Layer 8 of a small transformer language model trained on English Wikipedia (11 layers, counted from 0, width 128).
A neuron's activation on a vector x is SiLU(gate . x) times (in . x), where the dot is the dot product.
The model reads these tokens: "," " V" "A" "," " W" "V" "," " and" " W" "Y" "." ")" " |" "\n" "\n" "==" "U"

The vector x that enters this layer's MLP at each token. A number n stands for (n - 500) times 0.027.
0 ",": 525,451,410,318,492,396,624,570,481,640,535,546,493,506,523,570,457,530,523,446,352,331,499,530,454,429,493,591,392,442,471,370,489,489,469,572,549,482,597,604,380,476,306,444,791,522,558,602,528,353,298,678,287,379,577,596,688,528,541,499,501,523,514,609,465,663,616,509,488,675,454,484,378,618,510,389,439,481,425,556,666,476,473,551,590,507,547,558,434,433,478,576,434,505,305,601,416,355,566,500,449,466,545,677,430,508,523,587,470,471,294,565,458,794,516,550,250,414,480,320,384,532,641,411,376,609,514,480
1 " V": 472,477,219,418,375,645,639,364,526,543,454,564,506,568,814,479,646,370,485,477,542,498,473,485,396,474,552,419,420,377,550,323,579,550,543,532,501,451,556,524,542,501,113,458,780,446,616,588,470,419,302,662,456,643,307,414,640,723,787,578,496,409,424,493,581,457,494,369,406,444,372,503,431,527,423,580,265,558,573,552,640,671,571,412,551,466,608,502,384,465,499,525,505,493,556,525,476,569,487,448,435,530,475,600,351,504,492,543,611,367,398,596,547,541,558,487,325,559,266,337,363,473,604,317,373,650,520,460
2 "A": 418,446,402,477,359,663,564,514,352,631,330,501,467,574,545,372,423,510,398,512,513,545,624,680,354,512,404,587,342,472,683,476,512,303,488,492,386,418,441,484,474,450,351,497,803,394,425,699,526,396,429,653,441,471,629,514,659,545,705,514,490,282,510,557,567,536,488,551,387,543,431,458,498,407,562,329,406,390,590,408,429,711,532,479,553,428,520,584,488,506,415,521,340,560,581,580,527,585,534,407,407,563,432,554,309,462,478,621,506,462,395,293,697,481,362,578,380,402,507,484,497,455,742,493,377,564,420,341
3 ",": 483,505,548,373,447,454,624,564,423,608,313,491,452,424,505,459,336,496,472,437,496,334,585,424,506,502,506,600,493,495,477,307,442,511,520,567,570,384,613,600,477,561,401,428,706,491,572,654,593,435,371,611,372,519,571,467,610,674,646,562,458,524,554,537,461,622,501,467,488,647,425,478,441,859,559,312,483,312,469,582,529,522,475,535,635,564,634,607,355,493,504,531,479,565,487,703,426,399,494,449,385,481,516,685,368,590,573,591,450,474,396,557,453,838,457,498,364,448,476,375,452,532,593,387,476,555,519,450
4 " W": 351,406,266,496,586,637,637,492,538,461,462,500,508,467,802,424,666,268,373,507,366,365,523,571,394,413,527,428,390,416,586,272,410,614,474,584,489,443,441,552,603,547,349,297,741,459,454,390,417,342,353,620,336,512,490,430,660,704,817,626,539,456,458,432,609,463,486,481,460,523,335,389,275,394,431,506,406,457,510,471,625,505,461,405,798,375,491,431,496,530,399,462,591,534,501,633,600,533,513,461,469,538,492,477,519,499,440,606,455,523,443,567,488,620,265,416,441,499,255,473,350,505,638,417,373,600,550,375
5 "V": 390,453,356,499,432,697,656,449,476,643,415,569,545,497,618,514,342,542,472,506,481,504,523,594,326,516,443,486,406,461,585,444,478,550,517,483,503,489,406,443,404,401,171,491,847,454,452,594,422,415,467,686,372,574,503,458,695,576,752,594,442,260,501,533,399,552,471,440,382,572,503,500,420,556,509,340,434,495,565,433,519,578,550,448,595,505,666,506,482,449,433,601,416,596,607,503,387,659,418,495,365,427,413,631,412,454,459,519,682,556,583,385,583,552,393,592,372,394,560,418,410,455,726,460,432,663,470,357
6 ",": 539,527,512,389,432,520,586,572,439,670,363,470,495,430,478,410,238,494,436,517,513,316,604,489,499,530,473,582,493,521,470,294,447,590,505,575,547,385,557,541,443,610,401,433,684,475,524,613,599,454,371,614,454,546,571,458,594,759,708,555,432,535,527,529,449,581,447,483,481,639,410,483,390,863,558,290,506,255,457,543,503,501,494,497,672,581,669,562,447,486,430,523,500,536,482,685,402,439,479,432,351,516,513,729,390,553,591,531,489,492,403,528,454,794,456,528,417,414,487,400,469,493,580,424,474,564,492,480
7 " and": 504,367,482,477,324,552,677,726,410,546,538,499,431,503,546,363,275,531,505,571,498,331,693,660,475,529,457,382,419,468,363,377,527,524,487,554,472,391,552,640,369,537,400,511,514,472,518,469,535,387,281,622,411,502,520,498,770,650,558,541,495,446,534,519,507,554,483,515,550,565,509,394,348,744,446,338,456,435,427,557,657,536,413,437,578,509,611,521,403,403,575,503,446,489,550,472,555,279,618,396,479,407,445,491,521,449,541,520,454,516,407,514,463,563,500,572,461,402,538,386,596,523,615,368,380,510,535,475
8 " W": 363,385,329,509,516,592,647,550,596,490,514,515,491,497,827,470,612,262,364,520,350,407,493,655,451,438,475,415,389,418,578,244,432,595,477,584,530,452,469,456,699,602,427,270,693,437,463,338,419,317,425,560,394,621,435,467,680,687,839,555,455,482,406,446,602,465,395,505,476,530,347,397,400,368,495,460,416,483,526,503,609,606,460,386,821,454,470,396,540,520,417,466,570,481,464,556,588,484,480,452,430,562,525,492,486,503,479,574,480,502,388,575,419,511,202,447,477,472,278,484,405,469,582,421,381,655,529,473
9 "Y": 392,448,485,546,459,707,603,474,392,569,405,428,540,428,510,487,271,542,397,508,484,544,571,681,277,507,402,529,439,473,610,398,411,541,438,535,428,420,499,396,462,550,276,463,856,483,407,568,366,381,484,672,283,636,616,543,776,589,754,577,464,323,537,410,500,634,460,518,336,545,509,425,534,440,449,249,409,487,502,413,513,587,543,500,624,509,624,439,464,506,376,627,380,598,517,519,484,474,483,458,423,510,394,609,444,377,436,452,605,559,550,390,574,487,255,516,423,399,530,517,559,490,636,481,480,650,571,336
10 ".": 639,402,415,438,565,402,606,499,494,619,391,608,383,566,463,612,286,472,450,526,529,391,670,516,397,596,327,558,396,465,616,496,472,530,548,663,591,400,644,584,319,473,370,551,808,381,559,499,546,476,469,628,415,596,486,619,632,574,627,568,370,419,621,633,532,595,558,544,453,515,512,550,353,428,412,393,574,365,455,710,565,547,556,466,649,521,580,603,577,425,358,525,448,577,439,522,400,486,442,434,350,417,588,544,397,412,653,479,627,482,572,437,646,798,479,519,547,325,351,497,534,323,680,433,448,707,555,483
11 ")": 551,376,331,466,441,438,615,699,499,579,487,541,341,476,468,661,423,553,544,412,574,502,529,641,316,457,362,654,469,447,543,410,383,370,378,453,666,452,532,569,399,520,513,456,970,502,602,570,377,466,472,630,329,491,548,635,707,441,364,428,462,288,544,459,539,582,555,532,498,609,316,571,390,636,570,394,490,523,487,557,468,469,421,457,640,581,559,570,478,376,403,518,532,604,451,692,421,322,526,492,490,395,559,540,515,541,623,553,548,520,326,596,516,915,444,408,412,454,464,397,524,372,586,363,442,602,636,397
12 " |": 525,425,358,508,476,559,553,552,478,531,598,525,278,508,514,592,440,598,541,520,547,507,564,627,414,436,393,541,462,473,634,406,363,409,338,409,513,442,365,492,490,472,519,479,696,432,480,332,491,391,454,594,320,409,433,648,635,635,360,427,530,435,588,625,574,647,415,339,367,594,452,453,428,688,496,424,368,367,485,482,551,298,537,494,570,422,649,505,457,489,346,547,432,576,438,638,347,456,531,513,516,429,538,543,576,472,495,559,531,556,503,573,485,762,422,506,377,518,393,361,393,463,488,435,320,575,634,505
13 "\n": 453,375,383,609,547,457,543,497,513,585,632,407,490,510,560,609,379,438,478,711,508,438,505,626,370,391,461,384,561,530,614,563,341,438,463,444,435,432,442,534,364,616,348,492,624,468,548,421,554,423,545,604,431,464,531,473,485,449,183,612,345,481,438,646,494,523,617,352,354,583,464,536,439,573,641,475,247,481,453,500,544,375,475,472,422,421,562,483,577,405,363,531,498,527,516,547,407,465,557,430,398,398,502,481,538,603,555,606,581,514,621,679,588,466,367,691,477,503,579,250,452,393,736,379,399,575,607,549
14 "\n": 427,445,548,507,557,305,464,426,493,464,372,513,522,523,645,589,446,562,546,638,555,459,471,540,461,334,533,435,460,380,545,371,327,351,377,671,566,500,571,651,463,533,366,406,642,356,572,635,536,388,376,585,454,548,391,473,518,421,274,727,430,414,647,490,416,695,625,555,485,703,323,390,466,472,609,549,328,439,459,505,661,423,340,666,570,394,423,598,677,394,409,621,465,455,479,572,386,513,551,516,446,356,667,578,462,366,490,706,465,381,625,423,601,567,434,650,406,466,482,426,468,481,547,458,467,528,653,565
15 "==": 633,324,437,472,547,481,603,526,515,485,417,588,507,603,545,651,326,569,632,550,506,501,586,655,431,427,544,485,443,457,364,476,248,476,403,334,528,400,452,569,437,434,390,335,622,295,485,349,472,349,421,698,454,481,597,348,591,438,360,696,550,450,604,449,530,679,552,563,443,709,381,471,566,643,540,512,419,602,406,481,619,488,398,614,581,450,423,644,577,395,364,596,550,498,538,560,311,421,521,455,496,597,638,538,403,341,365,653,639,459,620,518,735,419,303,621,452,519,386,429,444,602,619,372,301,415,576,570
16 "U": 339,471,296,436,524,319,729,346,473,526,721,392,587,593,525,513,508,467,646,543,631,649,292,596,416,462,486,496,584,558,513,389,465,425,308,480,372,650,619,464,505,604,436,337,640,472,549,420,592,375,339,551,253,457,441,424,549,625,432,462,450,347,511,584,514,514,568,433,407,571,443,667,532,495,336,530,408,528,457,487,489,703,369,713,562,446,218,583,525,608,417,503,543,347,512,662,495,352,539,395,540,448,515,583,549,398,436,635,436,273,356,468,564,510,273,544,379,565,424,397,413,556,546,367,403,538,531,584

Each question shows the input weights of one neuron of the MLP. A number n stands for (n - 500) times 0.0018.

n242 gate: 487,461,330,598,481,397,548,530,542,373,435,537,437,544,555,465,470,503,491,465,436,647,477,421,546,649,555,592,609,542,408,678,627,417,519,630,570,277,481,583,579,241,580,474,511,574,352,530,655,342,403,383,554,593,425,422,313,312,459,521,542,601,529,561,531,617,453,503,561,506,375,378,402,531,380,583,574,685,448,555,699,669,334,562,691,702,400,415,394,570,386,525,503,532,355,530,604,449,559,620,330,457,464,516,701,298,497,382,373,616,611,444,619,383,520,255,533,405,484,574,529,553,638,516,277,512,252,368
n242 in: 441,558,522,622,442,455,629,691,665,283,477,440,494,523,422,540,458,445,436,537,557,554,534,423,476,503,517,540,165,510,469,513,617,643,566,484,365,697,500,433,479,687,522,420,397,464,438,663,544,385,469,602,315,510,358,527,465,546,578,494,694,430,439,763,402,480,536,554,173,497,493,569,383,464,658,513,520,699,411,653,248,419,355,472,406,317,506,583,589,769,326,289,493,567,523,500,459,671,484,507,422,552,655,510,395,452,633,524,398,330,405,431,451,476,642,528,712,393,305,639,527,399,439,364,325,509,421,325
On which token does it fire most, and how strongly? 4 " W", at about 10

n76 gate: 550,529,523,440,541,331,435,336,382,570,527,580,475,362,406,198,541,394,403,552,587,509,519,312,790,434,438,411,595,340,551,446,372,435,539,376,349,510,552,567,563,488,580,614,532,325,373,558,470,478,667,416,613,522,494,524,503,215,344,480,738,585,552,422,423,515,557,389,381,460,536,509,585,457,406,304,622,557,447,528,450,494,556,506,488,522,413,516,608,719,687,474,560,445,527,554,388,385,491,331,358,673,500,626,387,559,529,340,391,608,451,518,475,491,619,335,465,397,491,626,534,405,466,417,436,497,531,647
n76 in: 549,336,497,531,469,368,616,420,872,615,540,535,612,517,679,577,433,394,379,230,386,656,558,533,423,576,562,326,559,632,409,477,411,386,553,579,479,579,540,530,326,527,503,574,394,543,534,272,699,556,500,436,618,476,462,520,430,549,462,503,524,537,551,418,670,585,384,592,571,528,460,437,487,533,327,301,693,484,503,684,396,409,538,462,510,448,400,601,367,577,614,370,795,549,427,521,655,541,503,761,503,618,431,547,297,415,735,444,472,404,245,394,601,538,576,556,504,564,264,621,483,353,320,432,547,631,486,516
On which token does it fire most, and how strongly? 14 "\n", at about 0.19

n0 gate: 414,521,503,567,459,394,605,316,459,512,639,706,500,255,482,467,436,441,671,590,594,568,509,396,640,407,609,520,589,724,484,434,626,494,488,581,474,477,521,303,522,512,457,388,516,526,697,246,485,576,447,488,543,373,427,557,671,300,551,518,424,362,469,431,324,396,569,370,565,575,476,400,512,663,582,355,578,561,519,568,613,402,800,462,399,569,368,622,325,494,357,497,572,544,488,541,519,451,416,439,398,573,292,433,448,512,382,459,410,571,561,596,430,290,412,532,545,439,518,630,552,583,568,379,435,313,424,476
n0 in: 702,465,547,534,581,544,480,675,398,437,438,232,568,451,471,641,456,486,457,584,423,580,436,507,668,542,581,393,569,466,366,438,577,481,405,571,441,578,437,450,466,398,395,441,564,574,409,465,689,421,312,754,437,580,609,549,558,477,657,433,609,738,597,591,603,535,510,557,334,578,477,587,189,547,429,493,565,472,564,523,527,487,480,408,304,517,743,557,702,308,588,660,493,353,579,582,727,650,290,572,319,432,483,271,573,379,617,561,256,403,591,565,507,456,653,500,577,701,563,349,440,507,430,540,590,457,459,577
On which token does it fire most, and how strongly? 7 " and", at about 11

n139 gate: 428,470,547,559,477,397,567,633,568,383,645,503,508,571,533,544,560,449,425,589,350,471,490,650,412,546,343,324,467,422,415,472,536,539,606,427,241,436,544,648,416,528,632,529,464,688,510,506,538,513,558,622,449,513,435,519,565,528,667,397,406,531,468,317,469,531,494,462,699,474,488,221,418,622,471,443,509,615,420,726,626,375,490,649,588,439,326,293,370,538,457,394,506,273,559,441,539,319,644,378,580,480,487,466,554,293,651,639,262,420,491,531,552,336,503,759,533,434,421,670,611,598,443,535,623,576,371,512
n139 in: 452,441,705,379,444,703,534,623,550,654,374,455,511,666,423,546,313,684,494,416,691,602,672,597,468,632,469,444,405,626,385,449,548,468,355,387,526,595,595,491,481,305,589,516,605,334,594,512,439,478,403,480,432,312,652,506,472,512,366,585,509,668,735,469,536,539,672,407,457,503,443,388,402,549,412,506,482,497,453,519,657,610,535,633,564,264,354,546,591,445,607,509,557,536,494,462,700,537,410,454,478,706,513,446,488,435,558,639,629,624,570,693,408,619,569,350,532,552,555,532,525,544,349,410,620,429,623,524
On which token does it fire most, and how strongly? 7 " and", at about 130

n326 gate: 315,476,308,335,545,422,373,409,394,509,389,530,528,509,445,438,485,621,300,449,636,443,436,428,607,472,350,544,357,374,542,482,675,494,553,256,593,687,497,519,523,575,462,409,588,543,602,488,522,614,490,414,673,639,510,398,296,552,494,239,552,719,430,474,348,591,608,611,604,654,488,547,541,636,555,478,610,580,356,548,391,454,664,516,550,436,467,402,346,469,444,391,694,511,438,555,574,444,552,649,288,532,378,451,431,376,454,610,651,516,376,605,689,625,577,337,592,606,547,420,588,559,607,525,513,358,510,379
n326 in: 555,374,379,526,610,551,652,352,347,395,626,579,340,553,300,447,704,522,546,601,523,331,420,592,419,399,369,531,396,599,422,574,338,490,408,722,402,462,521,432,496,607,727,522,513,424,496,575,507,630,518,557,450,396,459,546,452,542,547,586,209,432,507,729,351,514,310,803,493,485,412,577,411,462,456,446,378,708,361,583,342,424,415,570,561,397,486,427,591,593,277,441,528,519,542,456,328,480,493,174,623,378,438,253,600,569,370,500,496,232,270,644,493,270,665,318,406,333,339,405,482,400,342,645,547,497,526,541
It fires most on token 11 ")"

n435 gate: 686,551,568,608,774,500,551,344,397,758,562,427,630,363,561,544,536,468,255,449,367,567,465,412,464,500,388,629,333,422,356,565,480,491,646,439,547,665,550,443,461,374,541,575,315,530,705,584,557,490,570,533,446,459,705,581,549,310,521,709,532,415,611,497,546,463,575,335,380,580,407,450,522,483,626,683,561,533,593,519,539,439,445,659,440,545,536,486,553,528,684,451,593,480,438,327,661,361,472,509,392,428,461,410,475,596,490,656,387,494,545,395,359,410,484,513,540,855,557,477,471,408,611,503,430,596,668,488
n435 in: 394,434,687,571,598,622,590,334,574,624,520,601,485,767,629,674,559,332,534,302,554,517,374,592,461,527,340,396,621,472,511,692,529,517,622,663,305,493,582,503,450,449,289,361,380,460,517,507,565,447,744,516,613,541,387,399,553,523,388,645,729,370,576,584,503,556,530,576,531,535,692,378,613,346,605,579,433,494,423,739,546,354,391,518,407,489,546,485,436,483,427,560,689,503,700,731,507,352,620,452,393,659,518,561,538,607,386,461,432,406,536,689,657,584,461,343,648,548,401,446,604,596,586,771,407,275,370,493
Its two highest activations, in order, are on tokens 13 "\n", 14 "\n"

n263 gate: 434,453,739,503,343,519,468,485,606,533,406,521,469,500,302,580,475,553,448,447,353,625,526,374,527,537,400,506,314,414,470,622,448,416,668,590,500,429,408,436,596,408,255,392,622,392,279,475,561,425,626,637,459,296,485,531,467,627,584,386,470,405,625,444,388,461,614,497,456,465,474,686,436,480,467,628,525,367,559,456,669,573,479,557,483,583,437,397,571,486,430,564,509,471,397,428,473,456,407,509,538,593,441,426,645,333,328,592,424,479,609,455,470,633,542,581,436,506,514,518,547,491,214,518,639,492,497,648
n263 in: 506,487,269,419,425,526,576,335,536,500,675,486,517,489,471,540,605,420,726,560,597,478,349,511,646,450,544,532,483,678,601,455,537,518,332,482,378,552,495,397,517,452,636,539,538,379,588,382,489,486,374,388,530,688,414,551,363,518,503,573,544,600,530,431,288,450,567,481,508,450,484,571,470,562,447,459,539,424,591,607,525,466,353,687,546,489,647,645,441,481,617,610,473,500,532,349,403,673,547,513,448,559,458,449,430,574,342,442,545,391,541,404,475,536,219,407,418,511,503,431,467,455,437,536,554,597,550,440
It fires most on token 5 "V"

n228 gate: 576,487,601,506,393,508,491,322,454,583,530,470,449,500,481,550,438,376,354,577,387,591,385,534,468,489,572,585,676,517,418,492,274,511,467,612,443,338,410,418,523,376,521,494,502,404,529,420,517,450,729,649,520,474,494,417,669,385,440,403,497,416,221,420,393,486,508,455,492,503,553,495,506,438,332,525,714,479,454,474,543,380,459,523,271,379,556,576,639,539,599,475,517,482,573,564,532,341,676,631,526,468,509,503,695,369,612,529,547,363,476,575,579,465,535,600,432,596,311,491,597,518,315,520,426,578,347,432
n228 in: 530,527,554,719,614,486,471,497,506,595,514,449,510,302,461,432,312,520,637,480,597,419,421,420,476,478,451,380,432,462,485,624,416,541,545,369,412,631,375,738,388,500,329,464,528,308,570,533,380,548,523,514,477,575,606,506,394,475,463,385,473,548,480,407,442,489,644,428,486,401,680,420,454,399,503,411,503,465,564,401,529,553,476,538,417,538,478,438,368,328,612,555,483,428,517,497,731,452,536,676,595,414,474,737,572,335,634,288,596,262,489,587,402,594,471,446,464,349,380,506,592,536,543,514,382,479,385,417
It fires most on token 13 "\n"

n336 gate: 410,405,529,529,219,467,632,712,417,435,592,627,517,432,581,271,441,703,525,380,549,422,430,485,303,412,696,567,571,381,351,417,611,455,451,603,516,364,528,647,439,528,567,341,402,424,586,438,497,545,646,341,528,644,468,488,657,415,398,384,410,457,352,522,597,361,660,557,437,465,619,404,590,371,293,503,473,433,710,519,532,452,580,516,556,596,435,597,503,460,477,422,381,638,429,297,506,441,439,599,396,706,455,478,625,494,370,561,484,516,709,466,549,611,603,594,529,447,603,385,569,607,500,478,472,514,231,476
n336 in: 415,474,400,500,510,621,548,796,577,455,369,543,678,527,417,381,497,483,459,344,381,555,521,449,482,286,406,205,479,606,692,638,590,599,426,400,677,456,452,572,461,595,656,504,410,482,524,581,456,631,354,348,555,452,415,436,711,400,532,536,570,520,493,535,719,553,520,720,383,381,510,468,473,470,563,342,367,680,186,493,560,576,240,437,497,416,383,511,301,404,366,408,601,287,618,479,552,474,580,422,476,447,630,304,740,355,568,391,647,434,607,564,496,584,454,443,403,333,684,435,610,631,572,306,538,503,461,583
It fires most on token 7 " and"

n364 gate: 594,413,509,516,461,518,268,558,574,446,632,589,562,673,285,475,557,490,538,408,573,570,497,241,435,694,583,578,507,448,497,559,302,467,491,399,752,540,450,437,584,528,626,542,514,563,538,700,362,526,344,518,421,487,468,355,354,527,570,563,497,331,437,347,506,564,281,475,481,625,632,377,588,586,458,598,482,580,570,792,497,558,435,646,575,461,590,723,395,444,580,694,518,367,674,533,676,491,442,615,513,367,510,611,459,494,582,623,378,618,536,540,555,587,665,327,540,522,437,513,582,412,446,494,519,279,523,524
n364 in: 497,375,610,278,373,693,591,538,373,299,474,317,512,384,451,301,353,336,537,480,337,507,660,523,399,467,646,240,343,448,514,503,489,519,493,490,443,686,557,527,593,357,462,388,427,293,541,541,523,674,697,506,339,662,393,540,365,575,475,442,545,724,517,439,477,503,345,399,382,329,382,406,443,467,555,356,572,547,490,531,455,380,559,579,554,428,612,507,378,359,539,671,599,418,470,538,729,516,595,527,503,483,462,341,305,537,392,358,387,483,687,635,521,678,307,381,370,687,530,518,760,497,618,449,513,568,665,519
It fires most on token 3 ","

n281 gate: 494,433,360,588,668,590,525,603,515,635,560,389,429,527,377,452,630,685,452,396,696,384,386,608,378,542,577,389,462,372,399,509,577,570,515,494,625,655,554,588,697,425,424,629,388,568,549,468,754,478,592,612,485,375,353,518,528,432,500,503,506,364,151,543,426,506,467,604,594,596,268,319,561,516,472,454,612,523,528,543,369,456,357,600,427,553,330,451,515,379,564,532,536,432,446,390,652,514,438,389,387,509,621,718,606,668,446,622,500,626,514,515,516,621,550,472,538,506,630,558,588,553,607,589,546,438,621,494
n281 in: 381,390,554,594,422,401,577,343,621,451,613,637,435,446,817,455,425,546,503,358,686,469,546,588,374,530,444,680,541,500,374,515,465,512,686,538,593,497,693,509,534,352,384,661,646,523,417,387,549,443,571,500,735,521,384,515,437,639,398,474,466,509,396,602,444,429,431,573,555,509,577,548,382,454,665,576,571,286,608,405,403,409,569,462,421,528,535,618,497,373,368,515,667,500,380,431,435,514,612,349,518,472,444,467,375,558,326,447,691,395,546,464,443,593,503,424,411,648,339,343,472,560,384,531,467,705,422,421
On which token does it fire most, and how strongly? 11 ")", at about 15

n404 gate: 558,323,482,568,539,563,440,370,545,536,383,424,523,506,503,431,302,442,397,506,699,712,433,550,523,595,388,605,471,442,379,472,464,618,540,512,318,373,638,355,361,447,526,408,420,487,570,440,368,288,436,661,717,389,484,581,772,411,480,346,270,525,449,471,433,588,389,592,569,612,611,521,679,506,355,601,393,633,465,351,535,418,665,565,554,268,551,395,633,597,746,564,398,557,531,568,500,538,616,575,567,399,297,578,547,427,529,367,378,541,527,636,513,407,662,493,480,494,560,583,579,523,405,471,626,596,626,612
n404 in: 575,469,519,632,557,425,517,703,560,544,310,517,600,655,433,402,481,370,461,540,500,586,313,350,497,635,380,468,503,362,418,500,541,393,348,570,465,287,484,474,442,333,662,422,353,619,350,431,552,439,373,413,441,649,605,629,493,593,531,321,368,418,613,503,627,487,561,579,451,567,529,227,290,630,450,342,427,478,631,430,402,440,598,331,526,591,412,433,329,434,583,547,210,352,328,388,322,395,522,698,407,480,433,561,638,623,517,378,342,374,454,339,527,440,429,561,665,379,516,403,460,463,441,357,438,588,392,582
It fires most on token 7 " and"

n207 gate: 612,485,503,628,740,376,478,557,528,474,709,500,392,524,315,460,635,544,555,347,308,397,666,448,436,527,622,646,478,548,571,352,536,265,619,272,500,530,359,318,424,635,543,548,551,470,425,371,364,404,556,582,568,609,468,330,525,401,552,609,421,420,684,604,488,446,439,714,602,582,430,615,472,454,563,485,398,468,497,363,538,527,525,462,376,472,623,331,467,543,595,583,321,442,665,433,437,526,449,534,481,608,453,546,525,441,674,478,526,416,247,452,622,465,525,372,523,445,546,650,565,305,544,603,587,392,462,399
n207 in: 676,573,440,552,582,347,382,421,561,440,444,503,482,513,439,447,481,710,404,733,454,433,466,718,497,487,507,435,434,459,438,441,640,401,556,497,574,514,407,670,510,523,534,628,386,337,615,532,340,673,564,689,563,456,325,513,424,704,509,625,387,291,356,466,481,481,533,450,604,609,193,587,590,476,568,553,740,491,582,604,630,497,589,431,390,391,478,658,503,404,362,481,670,485,592,383,412,403,455,487,476,765,261,415,580,345,510,589,664,473,374,758,631,408,579,514,360,616,696,528,570,383,644,497,363,543,661,420
It fires most on token 11 ")"

n348 gate: 515,536,484,711,524,570,471,452,572,434,606,540,558,497,430,601,397,607,587,580,371,477,527,413,240,688,500,497,446,485,533,454,497,362,532,775,497,348,668,436,623,529,413,545,436,435,663,409,334,382,624,387,538,347,524,624,494,645,438,327,311,715,582,524,410,483,440,521,687,616,340,712,494,528,464,459,494,470,497,388,464,461,464,503,415,494,550,453,408,613,633,632,408,447,451,633,524,495,545,555,521,617,401,468,556,550,461,614,619,479,753,523,545,604,383,424,515,474,570,500,567,427,497,559,392,438,497,435
n348 in: 582,557,516,675,527,544,557,346,551,497,542,337,458,418,730,329,405,483,484,487,451,460,554,313,318,474,483,575,524,531,411,425,625,545,614,625,416,631,484,715,425,454,707,469,538,553,399,371,553,363,349,475,600,383,347,458,476,458,725,376,333,470,557,588,490,615,575,357,390,429,497,571,517,348,466,510,632,463,672,554,561,683,537,432,430,517,563,504,314,576,384,516,442,321,467,610,669,590,387,516,537,374,551,673,613,577,514,367,399,500,678,760,534,625,486,524,486,345,480,805,284,589,470,259,367,362,636,545
It fires most on token 10 "."

n291 gate: 611,709,543,487,530,587,516,487,437,522,532,336,459,590,339,481,519,583,334,507,365,418,440,468,253,557,599,532,490,624,639,378,438,594,603,522,462,507,675,595,375,714,482,605,403,597,473,450,428,453,387,599,601,576,557,474,682,440,567,450,517,698,553,580,380,611,416,507,595,517,782,506,461,612,724,461,487,644,620,427,597,535,443,487,480,483,360,360,500,624,638,491,731,359,413,493,423,620,490,397,418,571,594,606,507,625,452,524,401,589,445,471,490,493,399,649,791,497,233,369,214,459,349,675,608,476,667,399
n291 in: 580,497,545,457,592,494,403,500,654,628,525,473,465,586,605,637,537,641,542,438,385,497,627,404,460,384,510,510,457,483,633,601,459,497,294,522,415,503,286,596,252,363,434,376,480,391,526,683,519,597,634,506,432,342,652,623,523,403,380,574,398,762,400,490,478,251,544,461,394,428,509,473,465,574,477,442,506,536,379,416,401,556,563,239,545,566,472,490,576,577,612,522,579,459,490,753,500,352,416,592,652,536,467,472,442,234,517,374,679,669,461,506,613,713,559,453,291,391,580,527,590,693,445,653,716,485,602,351
It fires most on token 0 ","

n73 gate: 608,422,344,450,493,400,388,638,630,559,506,558,433,519,437,632,376,546,325,484,620,595,440,513,476,666,368,412,223,731,375,634,449,359,555,513,466,340,494,546,396,545,582,483,489,628,649,410,389,436,417,463,611,615,446,497,530,408,473,475,544,542,379,560,412,582,487,536,650,510,596,409,438,494,330,493,408,216,902,556,607,742,145,510,438,490,534,545,468,519,369,431,337,479,442,402,580,454,646,465,497,513,400,442,529,605,381,540,517,576,494,347,446,394,446,503,483,503,516,397,529,588,523,348,673,277,650,456
n73 in: 482,660,548,659,409,474,472,567,591,682,362,266,558,507,464,415,399,633,555,552,641,545,277,408,518,550,361,345,223,592,496,409,626,642,351,413,579,526,558,322,553,326,452,678,524,649,378,604,692,259,403,519,448,766,366,571,415,503,526,556,630,596,600,375,427,573,497,414,503,734,463,545,524,291,475,370,440,410,510,483,402,500,405,489,558,479,425,669,524,346,406,338,550,404,456,397,458,326,570,629,687,337,426,412,572,469,375,436,378,594,662,564,383,850,518,425,662,500,428,399,466,596,624,614,610,386,563,517
It fires most on token 7 " and"

n114 gate: 366,421,419,338,245,430,476,754,483,418,304,486,664,526,593,474,449,554,483,436,577,667,564,384,411,630,476,675,514,384,559,493,395,398,507,497,479,468,487,340,620,573,593,576,581,468,453,491,689,658,621,575,480,510,568,739,397,613,475,570,380,454,306,446,381,574,435,544,583,385,624,422,543,389,500,620,481,700,551,396,643,510,616,757,284,561,446,486,431,430,349,426,601,617,451,510,629,641,490,546,480,706,357,457,533,527,344,432,598,473,648,637,590,466,394,469,252,530,719,461,660,534,443,759,324,574,394,635
n114 in: 376,479,435,319,396,392,622,447,336,528,511,374,507,611,609,659,420,470,406,467,446,632,630,609,289,596,574,626,371,425,345,672,508,349,234,589,546,500,486,361,579,681,493,625,513,395,381,472,504,424,426,528,500,595,451,748,432,571,459,692,515,268,529,459,277,500,421,412,555,626,414,565,496,452,634,438,160,682,333,478,530,528,796,519,493,463,677,253,676,576,596,511,221,408,424,194,507,712,670,572,463,432,343,593,456,596,321,402,577,507,479,479,178,511,425,405,557,573,555,519,661,526,346,448,558,507,339,514
On which three tokens does it fire most, strongest first? 9 "Y", 2 "A", 5 "V"

n345 gate: 349,597,466,685,604,348,524,590,527,580,591,654,562,527,468,580,551,521,583,536,465,506,524,414,618,503,436,442,457,562,531,485,481,350,627,532,632,443,446,356,565,515,461,466,424,713,296,563,237,454,603,432,518,482,340,515,623,547,717,503,312,551,464,445,457,425,653,657,506,387,477,383,428,437,616,584,416,506,409,433,555,457,608,512,560,469,435,629,412,548,737,581,523,470,299,367,369,379,675,568,615,534,377,417,593,515,456,565,503,485,508,371,664,573,469,360,362,470,536,405,735,584,446,606,290,594,589,581
n345 in: 490,624,619,618,412,552,391,546,552,548,553,440,457,366,524,387,539,290,427,532,534,541,452,374,559,534,577,462,487,493,418,488,517,524,419,525,583,514,393,351,323,462,530,230,503,652,503,488,313,490,635,368,402,487,435,353,493,586,609,512,389,468,436,790,359,500,534,305,665,545,441,515,687,480,396,300,349,449,303,519,650,669,546,474,522,370,367,619,597,509,560,528,341,426,607,388,235,452,562,497,362,471,555,294,729,554,592,477,490,266,461,494,316,325,451,533,347,519,424,403,411,454,500,407,430,389,624,448
Its two highest activations, in order, are on tokens 8 " W", 4 " W"